Layer 3 of a small transformer language model trained on English Wikipedia (16 layers, counted from 0, width 128).
Take only the direct path to the model's output, skipping the later layers: a vector added to the residual stream pushes a token's score in proportion to its dot product with that token's output vector.

Output vectors of the tokens that the questions are about. A number n stands for (n - 500) times 0.0031.
"ways": 298 486 535 508 491 576 577 463 432 347 516 392 602 538 575 544 515 504 340 507 331 744 588 497 530 326 431 333 274 316 668 489 424 650 465 500 598 613 360 648 410 429 497 555 378 507 479 581 503 461 464 303 497 339 417 653 557 436 417 494 576 423 536 389 402 331 581 541 384 528 581 637 547 342 566 578 542 554 422 435 382 574 540 556 280 482 537 406 616 487 769 662 574 439 477 650 344 500 327 575 529 526 523 541 624 675 635 593 443 606 571 453 269 775 719 389 468 427 567 613 624 385 541 179 545 520 545 737
"here": 525 430 466 205 670 353 532 490 452 376 638 758 362 480 642 540 451 318 463 670 345 475 455 582 601 459 437 578 309 383 260 545 382 432 554 439 448 503 330 528 517 609 335 539 429 503 389 428 274 488 422 528 673 539 626 602 518 373 507 655 542 718 519 463 752 507 580 701 395 503 503 443 712 321 101 396 658 435 449 524 665 540 607 687 459 463 529 597 716 550 528 437 799 547 378 562 536 309 585 348 524 666 400 770 499 524 650 489 467 492 396 405 539 417 392 399 276 511 621 476 669 531 426 288 833 492 438 525
"ius": 518 498 530 487 563 405 596 532 554 432 497 592 635 608 483 544 401 405 400 572 564 556 425 438 472 559 514 618 351 338 467 321 513 592 571 706 298 371 608 581 527 506 590 475 488 448 454 598 399 465 471 635 556 567 524 397 498 544 573 690 453 522 562 410 478 597 737 555 408 484 326 676 359 341 643 587 475 558 368 511 584 790 534 459 519 582 627 437 454 505 434 428 533 498 470 558 585 298 510 226 442 458 460 407 480 678 567 570 305 629 631 459 630 407 399 481 398 394 425 599 625 611 323 286 391 404 498 444
"sex": 475 401 736 311 576 553 518 412 412 501 359 646 467 561 481 593 336 417 365 676 530 662 453 405 520 460 451 629 257 379 741 374 533 540 546 660 482 379 718 467 537 457 633 344 533 353 433 601 491 152 557 323 568 473 543 486 471 396 601 540 654 702 447 588 514 421 448 334 364 504 623 493 587 505 648 298 520 712 474 323 455 214 482 666 528 678 413 640 518 604 453 379 638 672 584 759 583 354 539 281 593 487 591 593 423 738 606 636 442 468 519 252 546 509 562 377 213 368 501 731 572 501 583 461 637 170 320 532
"side": 489 645 532 679 669 552 461 493 357 361 555 193 243 559 544 382 555 487 472 512 446 532 593 499 640 472 466 415 309 463 696 529 380 584 360 414 516 376 452 691 445 502 369 343 430 499 354 474 706 372 475 489 492 604 699 611 482 361 651 376 637 666 490 331 379 395 416 503 426 508 548 558 588 670 315 347 535 429 368 615 617 426 451 502 420 625 637 704 626 523 566 209 666 371 457 619 624 327 585 675 563 522 356 593 701 677 584 456 462 559 626 523 228 542 470 476 283 437 589 524 513 531 566 304 635 568 539 513
"istan": 619 410 492 528 404 437 302 510 386 530 45 702 647 648 700 522 180 588 636 626 507 882 770 214 570 374 548 710 482 492 464 361 303 633 533 636 474 531 571 641 417 530 289 491 611 476 386 646 612 452 394 653 649 539 461 412 414 416 615 451 438 339 454 212 424 401 487 474 473 500 334 318 411 275 626 333 458 585 499 489 366 559 618 579 363 720 353 659 714 523 549 49 413 599 380 523 581 423 512 403 517 665 234 559 558 772 606 651 244 532 227 310 742 356 571 676 495 400 631 675 724 512 609 730 462 577 454 573
"ildren": 688 431 562 509 526 385 343 493 498 475 500 639 359 463 528 674 460 505 265 423 556 590 479 566 406 472 542 453 437 333 543 354 253 772 609 642 316 519 533 362 412 539 567 734 438 149 346 326 505 505 412 461 395 676 856 297 614 439 596 643 506 455 416 533 575 482 403 696 399 534 335 683 452 664 531 416 461 421 334 525 626 384 703 489 449 672 505 421 737 589 803 313 580 542 522 581 562 619 251 456 579 602 267 520 464 672 526 498 396 626 345 425 720 627 705 263 483 405 451 652 478 560 478 540 480 391 282 571
"ards": 474 378 697 542 394 318 392 508 190 470 443 467 494 496 499 547 375 396 597 629 572 516 398 558 501 415 517 568 642 343 493 552 457 632 557 388 428 594 691 560 598 574 364 461 612 242 449 351 773 505 383 522 580 501 532 580 557 498 512 368 416 787 499 570 177 378 536 711 218 517 384 711 448 626 452 443 224 455 505 443 540 569 445 691 456 631 402 583 457 493 481 282 505 522 366 660 554 596 554 595 621 676 258 519 515 415 764 393 515 669 426 423 560 490 580 556 332 475 543 546 665 372 534 609 518 508 460 524
"ful": 346 389 676 430 622 650 449 526 637 368 303 587 541 637 454 742 450 372 527 466 462 685 551 556 451 595 429 544 535 387 906 300 441 421 637 605 572 437 551 476 516 546 485 496 422 559 544 329 595 384 364 397 428 771 480 578 412 550 539 385 620 393 506 446 496 327 245 630 493 483 329 588 462 620 263 446 479 531 297 320 753 581 597 589 270 450 369 478 614 463 435 488 670 575 374 717 558 416 404 668 503 520 503 489 445 473 483 422 452 547 617 492 444 522 619 267 348 403 560 637 300 706 514 322 547 791 626 509
"Personal information": 470 470 429 477 645 465 483 394 355 707 248 585 536 556 228 302 564 608 588 366 629 386 811 441 558 516 426 678 300 284 792 426 435 668 474 765 199 527 434 526 416 501 348 535 579 632 463 461 539 508 787 359 230 280 466 521 610 749 603 345 493 485 314 717 505 276 345 469 489 553 453 524 560 516 497 500 641 592 545 458 631 477 505 629 454 628 603 318 597 618 371 465 612 443 367 465 563 264 437 559 681 482 675 481 585 438 649 583 364 432 392 698 373 558 534 222 424 558 697 538 456 467 658 551 523 374 409 580
"or of": 436 210 557 520 431 622 631 509 421 441 368 539 697 512 363 463 511 355 366 693 677 472 599 298 435 598 410 503 412 339 345 548 719 667 617 499 428 352 541 629 440 464 562 615 206 679 606 499 572 315 567 563 295 438 647 269 257 265 657 614 563 554 352 369 420 346 439 683 401 504 511 558 472 617 467 551 527 558 578 464 761 404 416 573 452 582 547 536 406 593 531 604 419 403 591 471 577 639 620 542 459 296 367 562 553 448 469 555 335 612 392 594 628 609 654 440 246 342 466 522 604 884 462 598 583 554 330 569
"clud": 323 695 613 288 518 577 559 478 434 533 425 566 557 421 527 378 453 485 562 590 361 537 599 371 593 451 429 500 287 366 512 177 525 481 457 655 450 452 504 474 558 536 483 438 677 504 564 551 462 406 267 563 362 525 693 590 702 428 561 562 633 415 584 412 570 490 496 447 436 517 545 650 587 429 530 393 539 619 243 518 380 439 473 551 413 464 558 333 572 522 477 451 632 517 739 550 542 275 405 597 448 689 513 803 325 481 556 616 471 418 353 412 328 772 504 244 447 493 659 457 678 344 483 707 624 463 543 629
"ously": 534 434 520 25 653 680 596 525 650 474 414 557 656 717 342 429 505 505 757 513 250 716 403 413 752 585 455 496 487 335 301 365 310 417 292 723 582 587 601 117 454 741 527 739 482 500 404 351 539 609 659 568 378 588 519 509 518 545 676 691 726 549 405 260 581 309 538 657 348 525 356 487 270 492 535 460 349 325 361 420 732 649 513 497 298 707 492 426 607 544 467 466 611 382 482 363 609 699 273 398 362 431 385 540 326 587 733 738 400 459 388 671 441 714 750 400 321 285 529 804 649 546 362 572 425 382 306 660
"ers of": 471 367 686 480 312 585 671 488 411 344 270 456 484 661 407 548 408 541 596 598 579 412 461 357 481 587 427 604 456 463 437 654 412 603 474 417 334 498 489 609 441 610 393 429 603 308 457 627 495 433 250 464 501 579 705 355 328 434 743 556 500 628 462 452 504 365 438 905 477 522 608 576 335 514 585 636 504 463 556 356 635 439 379 612 386 507 443 367 591 579 441 522 636 411 635 534 395 348 599 500 585 427 343 521 304 536 570 585 370 484 495 583 484 419 486 465 600 285 634 475 725 756 598 379 370 686 580 661
"gram": 479 512 623 252 487 268 630 455 511 585 603 552 423 410 561 427 608 533 475 574 475 476 478 448 381 245 481 395 489 337 745 320 438 488 590 741 330 549 659 451 394 405 542 596 430 593 543 493 362 397 500 568 497 449 755 526 574 440 381 605 682 481 445 464 343 397 566 388 308 516 492 307 472 627 391 319 711 541 409 412 656 563 387 773 496 819 286 440 748 445 522 431 699 334 478 796 509 297 255 524 573 665 555 627 359 517 575 521 369 347 538 515 435 631 688 298 460 570 507 711 637 527 470 422 695 467 493 566
" footballer": 613 560 462 619 544 448 406 422 370 516 564 556 480 531 531 417 500 655 620 484 497 622 635 379 631 470 405 396 452 465 453 344 536 762 379 724 308 488 663 546 333 418 336 639 457 691 489 500 480 282 511 434 561 439 462 297 463 406 504 612 444 375 504 240 380 281 561 627 559 562 394 649 408 422 477 490 427 580 246 314 679 321 534 504 337 519 480 473 527 590 263 371 565 537 588 751 436 354 321 584 737 449 578 666 541 475 643 530 461 557 434 442 608 511 642 573 413 612 463 696 479 662 638 552 702 355 614 527
"vious": 516 262 457 402 525 403 724 424 749 491 236 442 409 598 538 568 231 365 438 541 361 534 681 346 632 542 458 561 458 355 496 253 448 600 384 385 459 363 456 595 436 853 426 645 343 460 610 442 481 371 630 433 561 578 500 603 558 347 671 583 694 493 376 492 584 316 485 440 624 535 390 594 662 626 413 473 680 644 334 438 466 447 390 545 417 505 524 676 552 391 385 402 760 681 558 583 575 449 389 501 749 410 376 567 279 660 561 464 364 475 480 524 199 702 774 243 554 497 487 411 477 609 449 618 804 528 546 489
" Japan": 530 457 580 463 501 360 513 458 650 475 485 363 587 419 652 465 495 507 530 553 467 577 639 397 552 615 418 441 357 553 423 311 459 562 498 550 501 726 564 646 427 460 346 392 635 436 427 688 613 485 539 538 493 601 715 357 507 415 419 327 577 485 453 516 507 338 539 385 479 526 414 365 396 540 509 515 517 468 638 581 411 343 652 527 544 486 376 485 656 443 382 315 564 398 610 639 638 431 425 568 647 625 335 583 570 442 529 486 572 509 524 485 541 512 481 485 549 550 449 590 462 493 543 402 451 501 530 393
"s of the": 452 267 564 449 468 452 867 515 439 416 430 300 422 660 529 539 563 275 367 488 510 404 712 288 442 452 458 520 391 469 495 554 414 861 539 412 455 608 416 536 450 609 285 472 413 555 437 599 747 421 536 583 430 545 773 480 487 594 586 420 546 520 512 382 646 477 294 621 562 529 470 563 464 444 571 503 554 483 598 389 565 563 405 477 438 474 385 626 418 506 686 463 475 465 472 614 452 578 493 426 568 413 393 480 449 565 521 601 386 433 488 599 349 414 660 667 506 302 697 624 323 754 473 216 472 473 532 718
"- Authority": 524 442 623 571 658 567 468 460 392 733 704 570 415 717 469 540 429 504 492 446 292 720 612 294 400 297 250 642 185 310 490 595 393 591 584 574 243 431 616 700 456 533 483 732 221 465 435 434 318 447 508 397 524 405 822 400 435 634 451 454 442 550 493 455 459 631 618 638 742 611 563 702 323 613 658 466 540 529 449 531 436 270 727 479 472 522 598 463 573 622 233 445 482 484 486 601 606 428 299 221 710 368 492 562 548 600 617 398 366 484 311 603 223 671 587 339 672 689 571 491 551 478 542 446 347 298 433 644
"abama": 466 530 478 616 563 501 486 415 491 433 313 526 674 535 432 443 287 465 456 514 586 768 475 494 524 440 564 320 369 341 399 472 332 542 530 593 459 451 539 582 391 527 481 472 473 435 497 601 544 360 573 533 414 431 631 339 652 514 567 451 599 451 294 365 418 501 576 386 379 549 367 464 540 605 694 342 562 780 651 497 428 272 508 574 540 519 465 601 604 601 569 395 365 578 683 735 493 298 372 459 512 413 280 584 488 600 613 589 412 466 516 528 533 677 802 602 452 289 474 693 648 366 684 349 495 494 555 515
"ial": 683 509 550 433 592 363 704 500 517 369 299 537 413 526 532 505 516 342 485 529 441 459 575 475 408 610 555 488 567 401 411 534 367 601 607 491 482 582 737 469 534 554 565 375 429 387 515 498 596 547 679 517 434 543 336 656 701 515 392 505 431 328 454 302 516 600 322 354 663 480 541 594 392 313 543 565 342 687 295 373 688 581 524 388 609 501 551 505 619 428 584 407 491 312 377 461 596 536 514 480 491 423 556 544 701 792 580 492 406 533 632 564 530 384 449 413 630 241 391 630 359 384 700 211 473 581 629 597
" until ": 328 468 480 626 507 492 486 519 604 615 616 609 432 319 517 412 651 561 323 551 486 660 590 406 687 489 436 549 561 471 370 324 596 483 447 475 452 534 428 561 492 585 427 494 472 481 407 556 483 589 660 521 650 416 412 545 583 493 678 645 511 545 483 471 447 409 358 537 468 546 229 584 414 473 694 393 538 332 525 425 708 355 561 547 413 569 426 408 514 704 549 396 454 483 397 454 407 590 627 439 508 441 408 318 414 447 495 559 508 562 432 482 367 540 580 435 538 546 546 573 490 478 620 395 556 476 576 613
"eptember": 517 590 707 445 694 475 486 386 454 614 547 515 359 619 380 344 404 197 584 652 346 675 328 510 581 392 599 515 453 335 333 452 749 464 387 869 285 503 414 672 529 628 452 528 591 307 278 560 616 233 574 581 440 676 407 328 510 316 660 499 503 372 483 589 544 426 604 370 484 521 461 365 392 597 638 514 702 618 397 370 536 334 616 674 378 713 472 453 592 542 647 250 575 733 516 666 528 301 503 348 503 673 360 580 443 428 583 627 349 340 358 533 559 682 584 382 518 503 510 660 393 543 487 471 646 287 577 555
"obal": 592 568 521 527 601 463 577 464 460 445 133 506 661 499 654 409 491 282 423 604 441 456 568 459 663 610 309 480 574 468 188 419 495 651 656 567 285 361 686 486 508 597 535 567 570 472 514 484 593 431 597 391 398 728 541 400 435 469 520 437 570 441 490 329 658 463 362 426 227 533 377 538 491 342 488 630 575 800 403 595 700 553 371 546 545 529 338 459 774 479 627 510 491 405 580 490 561 591 298 487 729 374 348 560 729 760 555 465 375 275 473 430 299 446 654 427 499 371 476 544 720 566 682 528 399 556 353 439
"room": 488 486 634 352 412 420 486 485 470 499 539 529 399 452 567 549 452 407 384 358 560 541 610 600 330 450 455 370 462 412 559 550 539 691 611 732 502 347 404 550 329 649 506 467 491 393 506 553 565 595 516 278 457 646 671 462 623 172 491 768 494 647 353 277 224 434 361 611 322 526 537 303 432 570 555 440 564 542 494 354 494 426 577 492 427 603 347 542 514 525 809 478 502 411 662 797 698 438 498 391 463 709 657 592 502 637 670 502 295 641 671 614 354 513 582 492 393 513 417 456 206 645 575 409 340 524 565 615

Each question shows what one neuron of this layer's MLP adds at an activation of 1. A number n stands for (n - 500) times 0.0006.

n630: 448 441 498 581 526 431 530 482 509 628 628 565 449 566 466 468 416 333 471 644 570 532 422 377 568 488 527 543 559 476 451 401 378 539 476 466 565 507 593 425 526 498 545 455 496 519 498 450 399 530 511 457 479 489 520 405 514 596 573 337 545 496 377 418 462 562 494 516 489 553 639 457 472 458 465 522 516 493 541 543 526 562 363 527 580 645 385 502 500 579 537 583 557 542 624 752 341 462 372 571 575 392 553 639 383 512 384 417 469 595 682 419 583 461 477 574 396 493 447 526 527 591 534 469 375 424 368 568
Which three tokens does it push up most, strongest first? "sex", "gram", "abama"

n150: 408 524 420 531 564 471 511 500 560 560 500 493 598 453 432 387 453 553 589 568 453 411 556 482 496 541 459 400 484 401 505 420 475 430 491 524 601 559 487 388 569 424 463 515 561 543 513 591 453 514 465 620 605 454 534 561 478 488 520 619 530 534 564 540 544 404 518 536 573 648 586 545 566 500 550 514 484 509 360 507 468 500 522 433 451 490 453 479 535 523 498 524 515 510 478 483 478 516 525 498 549 456 473 507 449 483 502 481 366 638 559 470 482 597 436 378 603 489 532 404 431 464 574 547 363 528 485 455
Which of these tokens does it push up most? "clud"

n426: 412 488 541 536 390 476 540 585 552 378 583 484 514 542 439 492 681 515 398 575 509 609 400 505 506 510 629 559 558 586 516 519 526 535 514 477 336 397 460 552 493 544 559 526 471 488 491 518 572 486 567 416 509 541 439 585 466 463 545 528 443 422 342 508 507 581 414 469 468 456 439 476 482 403 520 554 619 435 482 551 538 517 441 449 450 455 426 408 509 511 371 444 587 561 476 441 584 522 511 510 573 462 534 440 620 483 496 451 500 555 429 588 511 502 521 527 481 482 427 558 519 483 551 425 648 554 577 364
Which of these tokens does it push up most? " until "

n24: 567 563 464 567 548 408 463 497 354 522 732 641 546 536 308 240 475 526 681 500 587 502 556 534 508 371 395 612 562 671 392 416 384 561 519 425 594 464 547 450 603 527 642 601 385 483 576 422 509 439 498 519 540 374 523 303 421 614 342 579 503 442 393 477 570 517 541 479 566 336 349 457 463 553 452 495 468 535 492 500 512 469 485 456 457 485 603 546 512 714 367 505 637 548 620 479 559 541 621 486 511 413 512 536 524 557 421 444 642 611 528 376 599 430 427 603 323 454 403 547 537 424 555 455 567 516 353 413
Which of these tokens does it push up most? " footballer"

n392: 567 518 566 473 553 373 297 348 508 418 585 603 316 594 361 534 531 527 419 546 398 352 611 487 483 511 601 469 486 482 407 600 641 507 322 371 258 355 556 435 206 573 489 514 456 591 434 497 647 473 525 463 668 520 560 362 545 417 547 557 478 453 503 511 575 508 644 529 482 609 721 410 478 581 574 544 580 406 483 362 508 421 466 558 474 568 456 519 502 518 551 514 456 508 652 457 623 486 638 407 585 500 485 465 638 438 336 410 478 623 377 621 490 473 635 471 461 665 503 479 524 503 582 500 319 533 545 370
Pushed down most: "ful"

n491: 490 513 601 473 541 455 569 476 511 495 564 482 465 334 362 471 510 581 576 519 738 662 479 578 650 405 651 569 467 514 602 307 508 616 605 454 448 348 419 560 626 531 511 597 390 542 546 455 549 483 387 381 727 604 626 397 608 581 349 423 444 492 471 541 452 492 467 557 466 562 391 378 324 492 445 569 672 483 485 591 573 418 509 616 381 351 516 493 650 518 534 480 537 437 601 326 517 506 371 538 503 477 566 523 540 588 298 511 602 580 381 341 430 522 576 716 445 404 477 393 553 559 472 484 427 486 666 500
Which two tokens does it push up most, strongest first? "ildren", "ful"

n347: 533 493 562 580 632 473 557 523 587 485 472 632 631 526 511 308 458 557 587 317 502 565 692 285 439 484 425 594 744 521 558 476 428 519 473 544 390 408 459 533 476 505 416 462 521 469 572 317 476 511 563 410 272 424 700 512 599 457 487 585 479 533 517 500 328 358 564 479 600 541 413 691 426 505 441 533 583 557 365 534 458 621 550 565 403 451 642 437 570 535 502 525 515 411 367 609 459 420 498 435 540 379 494 497 443 551 361 338 512 460 449 620 525 503 462 576 550 470 531 612 467 557 616 518 353 389 454 344
Which three tokens does it push up most, strongest first? "Personal information", "- Authority", " footballer"

n198: 458 523 463 549 537 480 521 544 416 546 464 438 482 490 458 442 458 584 429 539 456 457 499 589 453 486 484 456 454 419 579 469 549 501 485 437 621 472 537 518 527 466 505 573 481 423 558 446 447 517 530 471 439 451 480 567 553 538 432 424 564 463 508 381 569 428 497 525 509 606 496 535 491 523 503 476 495 558 546 475 525 578 577 457 566 500 524 481 507 485 531 437 448 555 518 510 563 410 469 508 542 560 433 467 594 522 449 483 438 525 496 464 430 550 605 514 584 485 556 545 462 390 477 465 533 548 549 508
Which of these tokens does it push up most? "ways"

n131: 456 469 683 465 599 334 376 705 460 456 446 594 431 535 572 423 543 472 440 545 392 467 547 455 528 404 429 644 540 503 527 506 513 488 558 485 430 615 526 564 583 381 458 546 476 403 332 468 393 563 455 491 355 502 468 569 542 394 577 556 492 564 374 478 508 523 473 555 509 465 509 580 484 474 567 370 478 593 495 470 536 427 507 545 395 494 519 451 484 498 498 440 462 457 587 561 610 421 542 363 630 535 517 670 633 486 528 502 533 548 549 496 475 465 640 502 463 358 612 617 620 412 472 428 608 422 473 502
Which two tokens does it push up most, strongest first? "sex", "here"

n207: 467 336 508 591 512 447 612 547 619 591 575 465 600 484 489 362 441 508 552 430 512 457 404 643 497 440 204 497 426 528 604 480 553 608 483 576 395 722 502 472 533 374 498 686 474 471 493 528 443 551 478 632 503 382 692 372 469 595 574 514 503 566 268 384 512 644 515 568 446 591 627 492 497 451 540 677 460 402 704 505 571 388 599 582 521 534 485 407 449 432 367 401 477 625 589 516 621 417 560 420 523 389 406 503 481 454 459 575 582 560 469 461 384 440 553 381 521 390 506 366 415 649 412 576 601 489 468 584
Which of these tokens does it push up most? "- Authority"

n264: 669 465 346 458 411 419 530 463 550 671 456 555 588 535 397 484 511 500 458 386 527 472 468 488 585 410 409 656 535 418 515 546 519 516 639 607 480 520 500 543 279 567 494 424 394 459 476 555 520 426 422 435 444 553 326 486 466 474 593 497 583 596 543 515 465 575 477 651 505 446 560 302 579 621 591 442 617 546 460 478 662 518 494 436 590 295 544 528 479 394 464 654 483 546 432 300 435 518 498 621 459 471 340 420 555 561 493 559 466 604 677 521 457 607 600 599 556 464 497 618 417 532 353 462 377 412 553 421
Pushed down most: "clud"

n67: 425 500 553 465 409 443 421 414 440 448 497 503 508 402 592 436 556 479 494 534 574 691 388 326 558 542 378 448 416 314 475 575 523 579 585 486 444 486 545 605 349 441 478 443 485 490 674 489 364 472 540 387 465 551 626 410 511 636 522 426 584 343 697 559 462 515 556 284 412 559 481 500 335 558 583 516 636 296 413 396 562 505 392 535 460 529 587 465 433 515 549 401 526 547 264 503 562 546 577 503 692 494 660 483 653 708 551 585 435 557 608 512 503 449 339 500 367 461 483 653 605 579 520 547 695 621 286 545
Which two tokens does it push up most, strongest first? "sex", "gram"

n0: 603 505 492 544 440 401 401 399 526 270 611 720 417 603 444 450 587 425 385 304 505 532 425 463 402 443 508 494 518 583 425 609 630 395 348 337 566 474 474 472 623 500 596 522 564 606 465 511 452 492 541 459 645 529 462 550 646 627 351 558 645 472 437 484 488 505 495 633 526 617 484 434 580 368 527 569 360 519 534 482 372 434 470 435 505 562 385 565 486 345 542 484 439 477 577 477 558 461 540 610 448 500 378 568 481 629 531 557 557 645 482 478 319 668 512 463 518 478 455 583 375 699 502 409 482 287 523 363
Pushed down most: "Personal information"

n516: 353 435 394 439 456 389 563 574 548 418 554 468 449 394 541 566 504 585 467 409 700 482 488 393 538 473 526 490 454 705 517 540 509 450 580 567 544 579 530 484 475 525 649 399 537 594 439 587 636 500 600 530 551 560 421 555 281 564 485 518 287 475 497 600 478 437 370 471 376 369 498 575 607 391 432 374 502 453 562 528 530 454 476 346 470 577 386 348 522 455 507 487 588 579 384 436 420 503 495 466 591 550 558 544 560 418 528 514 505 612 460 630 548 428 516 637 562 483 416 497 620 448 378 482 607 524 543 480
Which of these tokens does it push up most? " until "

n356: 611 511 442 449 627 567 718 527 520 448 476 495 559 360 539 579 339 627 531 531 533 521 560 546 453 459 489 479 480 425 433 486 538 493 528 448 374 527 394 445 290 469 510 410 424 639 484 428 500 613 461 559 442 594 574 432 689 429 629 456 477 585 420 453 516 590 530 510 500 539 579 651 598 457 490 376 520 399 408 624 507 517 578 587 620 599 481 508 523 547 542 510 429 510 339 459 428 311 523 553 540 438 317 561 485 450 606 665 472 376 500 410 585 561 483 500 384 546 542 589 498 617 573 483 384 500 325 308
Which three tokens does it push up most, strongest first? "here", "ildren", "abama"

n265: 475 460 702 382 431 458 531 500 731 614 435 351 488 517 416 450 506 599 507 614 581 506 272 679 606 624 670 388 393 631 396 414 434 542 796 377 474 520 456 468 666 534 451 385 497 409 450 330 606 598 534 725 531 550 561 607 451 476 534 357 462 471 500 354 700 606 494 665 451 232 580 576 419 397 588 594 551 647 514 444 452 360 338 582 397 354 316 548 366 570 456 462 382 542 658 635 396 462 386 672 373 347 231 628 330 532 529 546 466 563 704 409 424 692 363 543 816 483 557 410 426 464 656 404 448 591 393 587
Which of these tokens does it push up most? "ers of"

n547: 482 532 424 481 522 444 571 459 516 516 401 498 550 490 516 485 471 550 478 553 484 475 437 490 529 436 611 473 550 398 484 473 541 652 478 550 498 455 520 380 539 496 503 529 508 530 467 397 574 352 573 453 561 514 525 466 549 514 418 485 426 437 597 569 537 528 617 531 444 567 491 541 533 440 556 505 412 576 467 485 385 601 488 467 534 593 629 561 532 479 539 460 417 415 418 543 509 518 556 554 530 587 531 448 507 526 488 507 431 531 493 573 386 577 390 478 403 423 476 500 471 474 468 487 539 498 443 432
Which of these tokens does it push up most? "ius"

n282: 510 419 500 564 582 536 540 612 534 435 475 447 457 444 525 489 537 505 655 414 519 522 458 410 489 463 588 542 529 547 525 479 428 471 592 450 518 586 567 460 455 390 556 430 500 536 483 532 421 529 478 440 489 498 571 517 517 460 500 513 446 519 442 434 485 607 518 397 503 363 550 429 447 427 567 540 423 421 423 509 515 579 530 533 436 507 430 489 474 518 422 459 498 609 417 514 459 470 585 492 584 468 560 483 623 491 526 449 500 531 620 546 529 448 616 454 462 580 414 456 546 481 644 565 542 464 675 437
Which three tokens does it push up most, strongest first? "ial", " footballer", "istan"

n469: 544 366 524 338 636 535 602 471 410 557 517 491 462 442 617 574 440 543 528 544 528 516 391 365 544 395 410 421 623 300 500 527 502 596 510 683 434 551 540 467 270 627 540 336 563 452 439 588 374 495 576 510 168 406 598 374 589 522 517 558 481 470 534 469 382 593 500 450 479 559 546 515 534 451 505 530 665 507 492 495 585 427 574 554 507 465 573 396 467 696 523 533 426 556 473 555 595 454 518 536 487 505 460 492 550 494 505 431 481 573 502 630 579 486 495 604 360 427 372 530 504 652 502 442 635 480 484 406
Which of these tokens does it push up most? "or of"

n14: 535 573 476 486 618 656 479 542 488 462 575 418 474 468 576 554 428 578 546 604 425 366 569 524 549 540 575 451 611 471 469 493 489 480 409 570 397 627 395 579 463 398 427 492 527 526 443 475 434 627 439 494 540 444 445 454 470 605 355 498 532 525 520 606 632 430 517 482 445 509 462 643 504 560 506 453 601 574 481 555 536 573 520 427 420 494 475 547 555 384 510 460 421 506 405 405 429 584 475 511 461 523 578 517 469 449 642 466 486 573 518 489 542 542 592 455 475 508 436 446 534 533 439 486 468 392 290 551
Pushed down most: "room"

n405: 468 619 418 538 366 381 672 519 419 489 552 495 557 489 309 438 475 544 445 420 782 466 522 417 438 575 426 415 478 727 444 469 579 424 474 392 389 522 431 516 481 535 622 392 497 508 385 486 739 582 729 491 611 484 505 513 407 500 563 655 484 420 380 575 513 510 385 602 335 288 414 552 517 470 503 387 523 529 497 497 574 547 318 452 527 546 508 471 564 556 518 448 484 589 632 610 459 480 558 348 576 383 408 572 483 466 555 634 522 656 503 706 556 517 537 518 308 569 556 591 639 313 449 497 581 396 220 534
Pushed down most: "ful"

n175: 471 434 489 605 516 509 628 446 505 521 377 435 520 500 357 459 558 484 565 366 480 366 641 366 549 607 694 641 527 600 503 139 378 680 554 711 475 495 450 613 515 514 412 583 463 455 426 364 494 453 510 594 458 500 545 528 414 430 436 500 559 579 638 532 568 533 477 438 473 394 563 500 345 324 542 389 436 606 424 521 541 396 457 477 585 415 518 544 460 473 500 514 461 484 512 551 525 389 559 404 621 491 566 535 429 433 545 524 631 539 484 448 518 692 415 602 597 438 685 724 597 600 510 323 357 563 391 508
Which of these tokens does it push up most? "s of the"

n381: 531 517 528 490 506 482 529 465 490 468 468 555 547 423 436 472 430 592 538 553 430 547 526 461 466 468 462 417 575 374 513 448 483 467 484 510 462 558 470 491 458 427 470 506 462 495 492 414 505 533 558 490 513 590 454 472 592 437 517 541 621 488 494 499 462 576 504 570 529 680 461 503 484 425 500 559 552 462 563 539 452 458 589 622 514 490 474 450 501 466 485 453 539 463 433 506 516 513 536 557 543 468 475 486 529 560 486 504 424 555 490 495 454 552 456 429 511 497 531 476 475 512 552 496 519 513 470 496
Pushed down most: "s of the"

n250: 609 466 600 507 331 430 555 513 513 513 521 503 503 493 539 418 491 536 460 467 556 583 446 467 569 548 461 523 431 396 549 543 538 564 504 525 458 580 572 610 416 498 457 516 574 593 462 530 451 551 447 472 467 556 555 567 526 462 471 556 625 492 504 475 511 530 464 505 456 466 507 455 500 443 432 494 384 423 500 385 530 434 576 511 586 449 539 511 511 481 436 455 387 519 479 505 568 593 457 478 567 432 456 469 563 553 490 454 446 516 544 494 394 485 470 478 547 432 479 408 530 428 605 494 609 529 554 491
Pushed down most: "eptember"

n158: 438 392 551 347 545 440 468 505 619 384 505 507 311 497 631 569 565 480 430 524 512 407 449 555 596 377 426 533 425 500 461 490 402 455 424 562 303 549 378 607 192 449 545 476 404 425 490 336 427 587 438 565 479 512 455 441 611 421 537 538 545 617 539 585 488 657 619 418 492 608 508 438 518 385 579 545 492 513 693 441 744 375 462 583 558 500 437 506 638 560 532 468 520 525 515 497 556 636 539 522 598 514 483 525 446 446 520 411 482 679 460 486 438 580 566 700 422 379 456 625 440 562 374 423 538 503 317 474
Which of these tokens does it push up most? "here"

n509: 449 403 531 433 559 627 556 551 491 492 595 451 534 325 568 575 424 618 536 615 469 330 427 470 570 648 634 432 466 444 519 449 596 512 491 509 566 491 489 558 432 431 488 502 556 518 468 542 478 413 506 511 485 504 570 480 547 467 489 478 522 457 472 496 577 504 494 438 535 574 624 522 426 368 378 473 474 489 539 555 522 459 440 475 531 321 452 464 494 455 425 393 533 455 514 612 542 498 425 525 523 522 398 525 569 612 485 548 768 620 544 445 471 521 355 500 493 340 461 680 536 512 549 482 357 599 486 530
Which of these tokens does it push up most? " Japan"

n316: 439 481 504 344 656 389 496 420 470 517 509 418 498 430 529 534 532 339 649 373 480 519 462 485 628 474 367 478 529 432 472 602 623 486 415 417 575 523 468 478 451 455 549 619 459 533 462 637 387 530 521 469 492 458 472 461 443 542 479 576 484 581 549 484 554 568 445 331 566 451 475 462 539 454 599 474 523 351 456 678 696 527 569 476 478 359 482 435 529 628 446 512 548 524 449 656 432 564 530 400 633 441 407 578 552 460 482 549 640 562 511 529 498 419 513 595 457 451 257 541 585 559 592 509 503 518 570 433
Which of these tokens does it push up most? "here"

n602: 535 489 524 455 363 441 523 536 502 611 457 463 484 381 451 547 435 572 594 252 449 486 557 579 384 525 516 549 500 612 310 419 364 515 421 607 580 376 496 540 610 608 492 426 412 500 578 394 583 384 536 586 543 330 373 459 551 532 462 587 500 596 526 556 543 464 514 529 555 615 437 381 468 481 369 528 478 565 562 648 505 466 464 419 547 557 486 521 525 589 299 508 528 479 533 567 480 462 537 516 450 571 435 393 513 517 662 514 697 514 287 576 319 488 552 330 638 467 523 560 496 505 350 530 620 475 406 516
Which of these tokens does it push up most? "vious"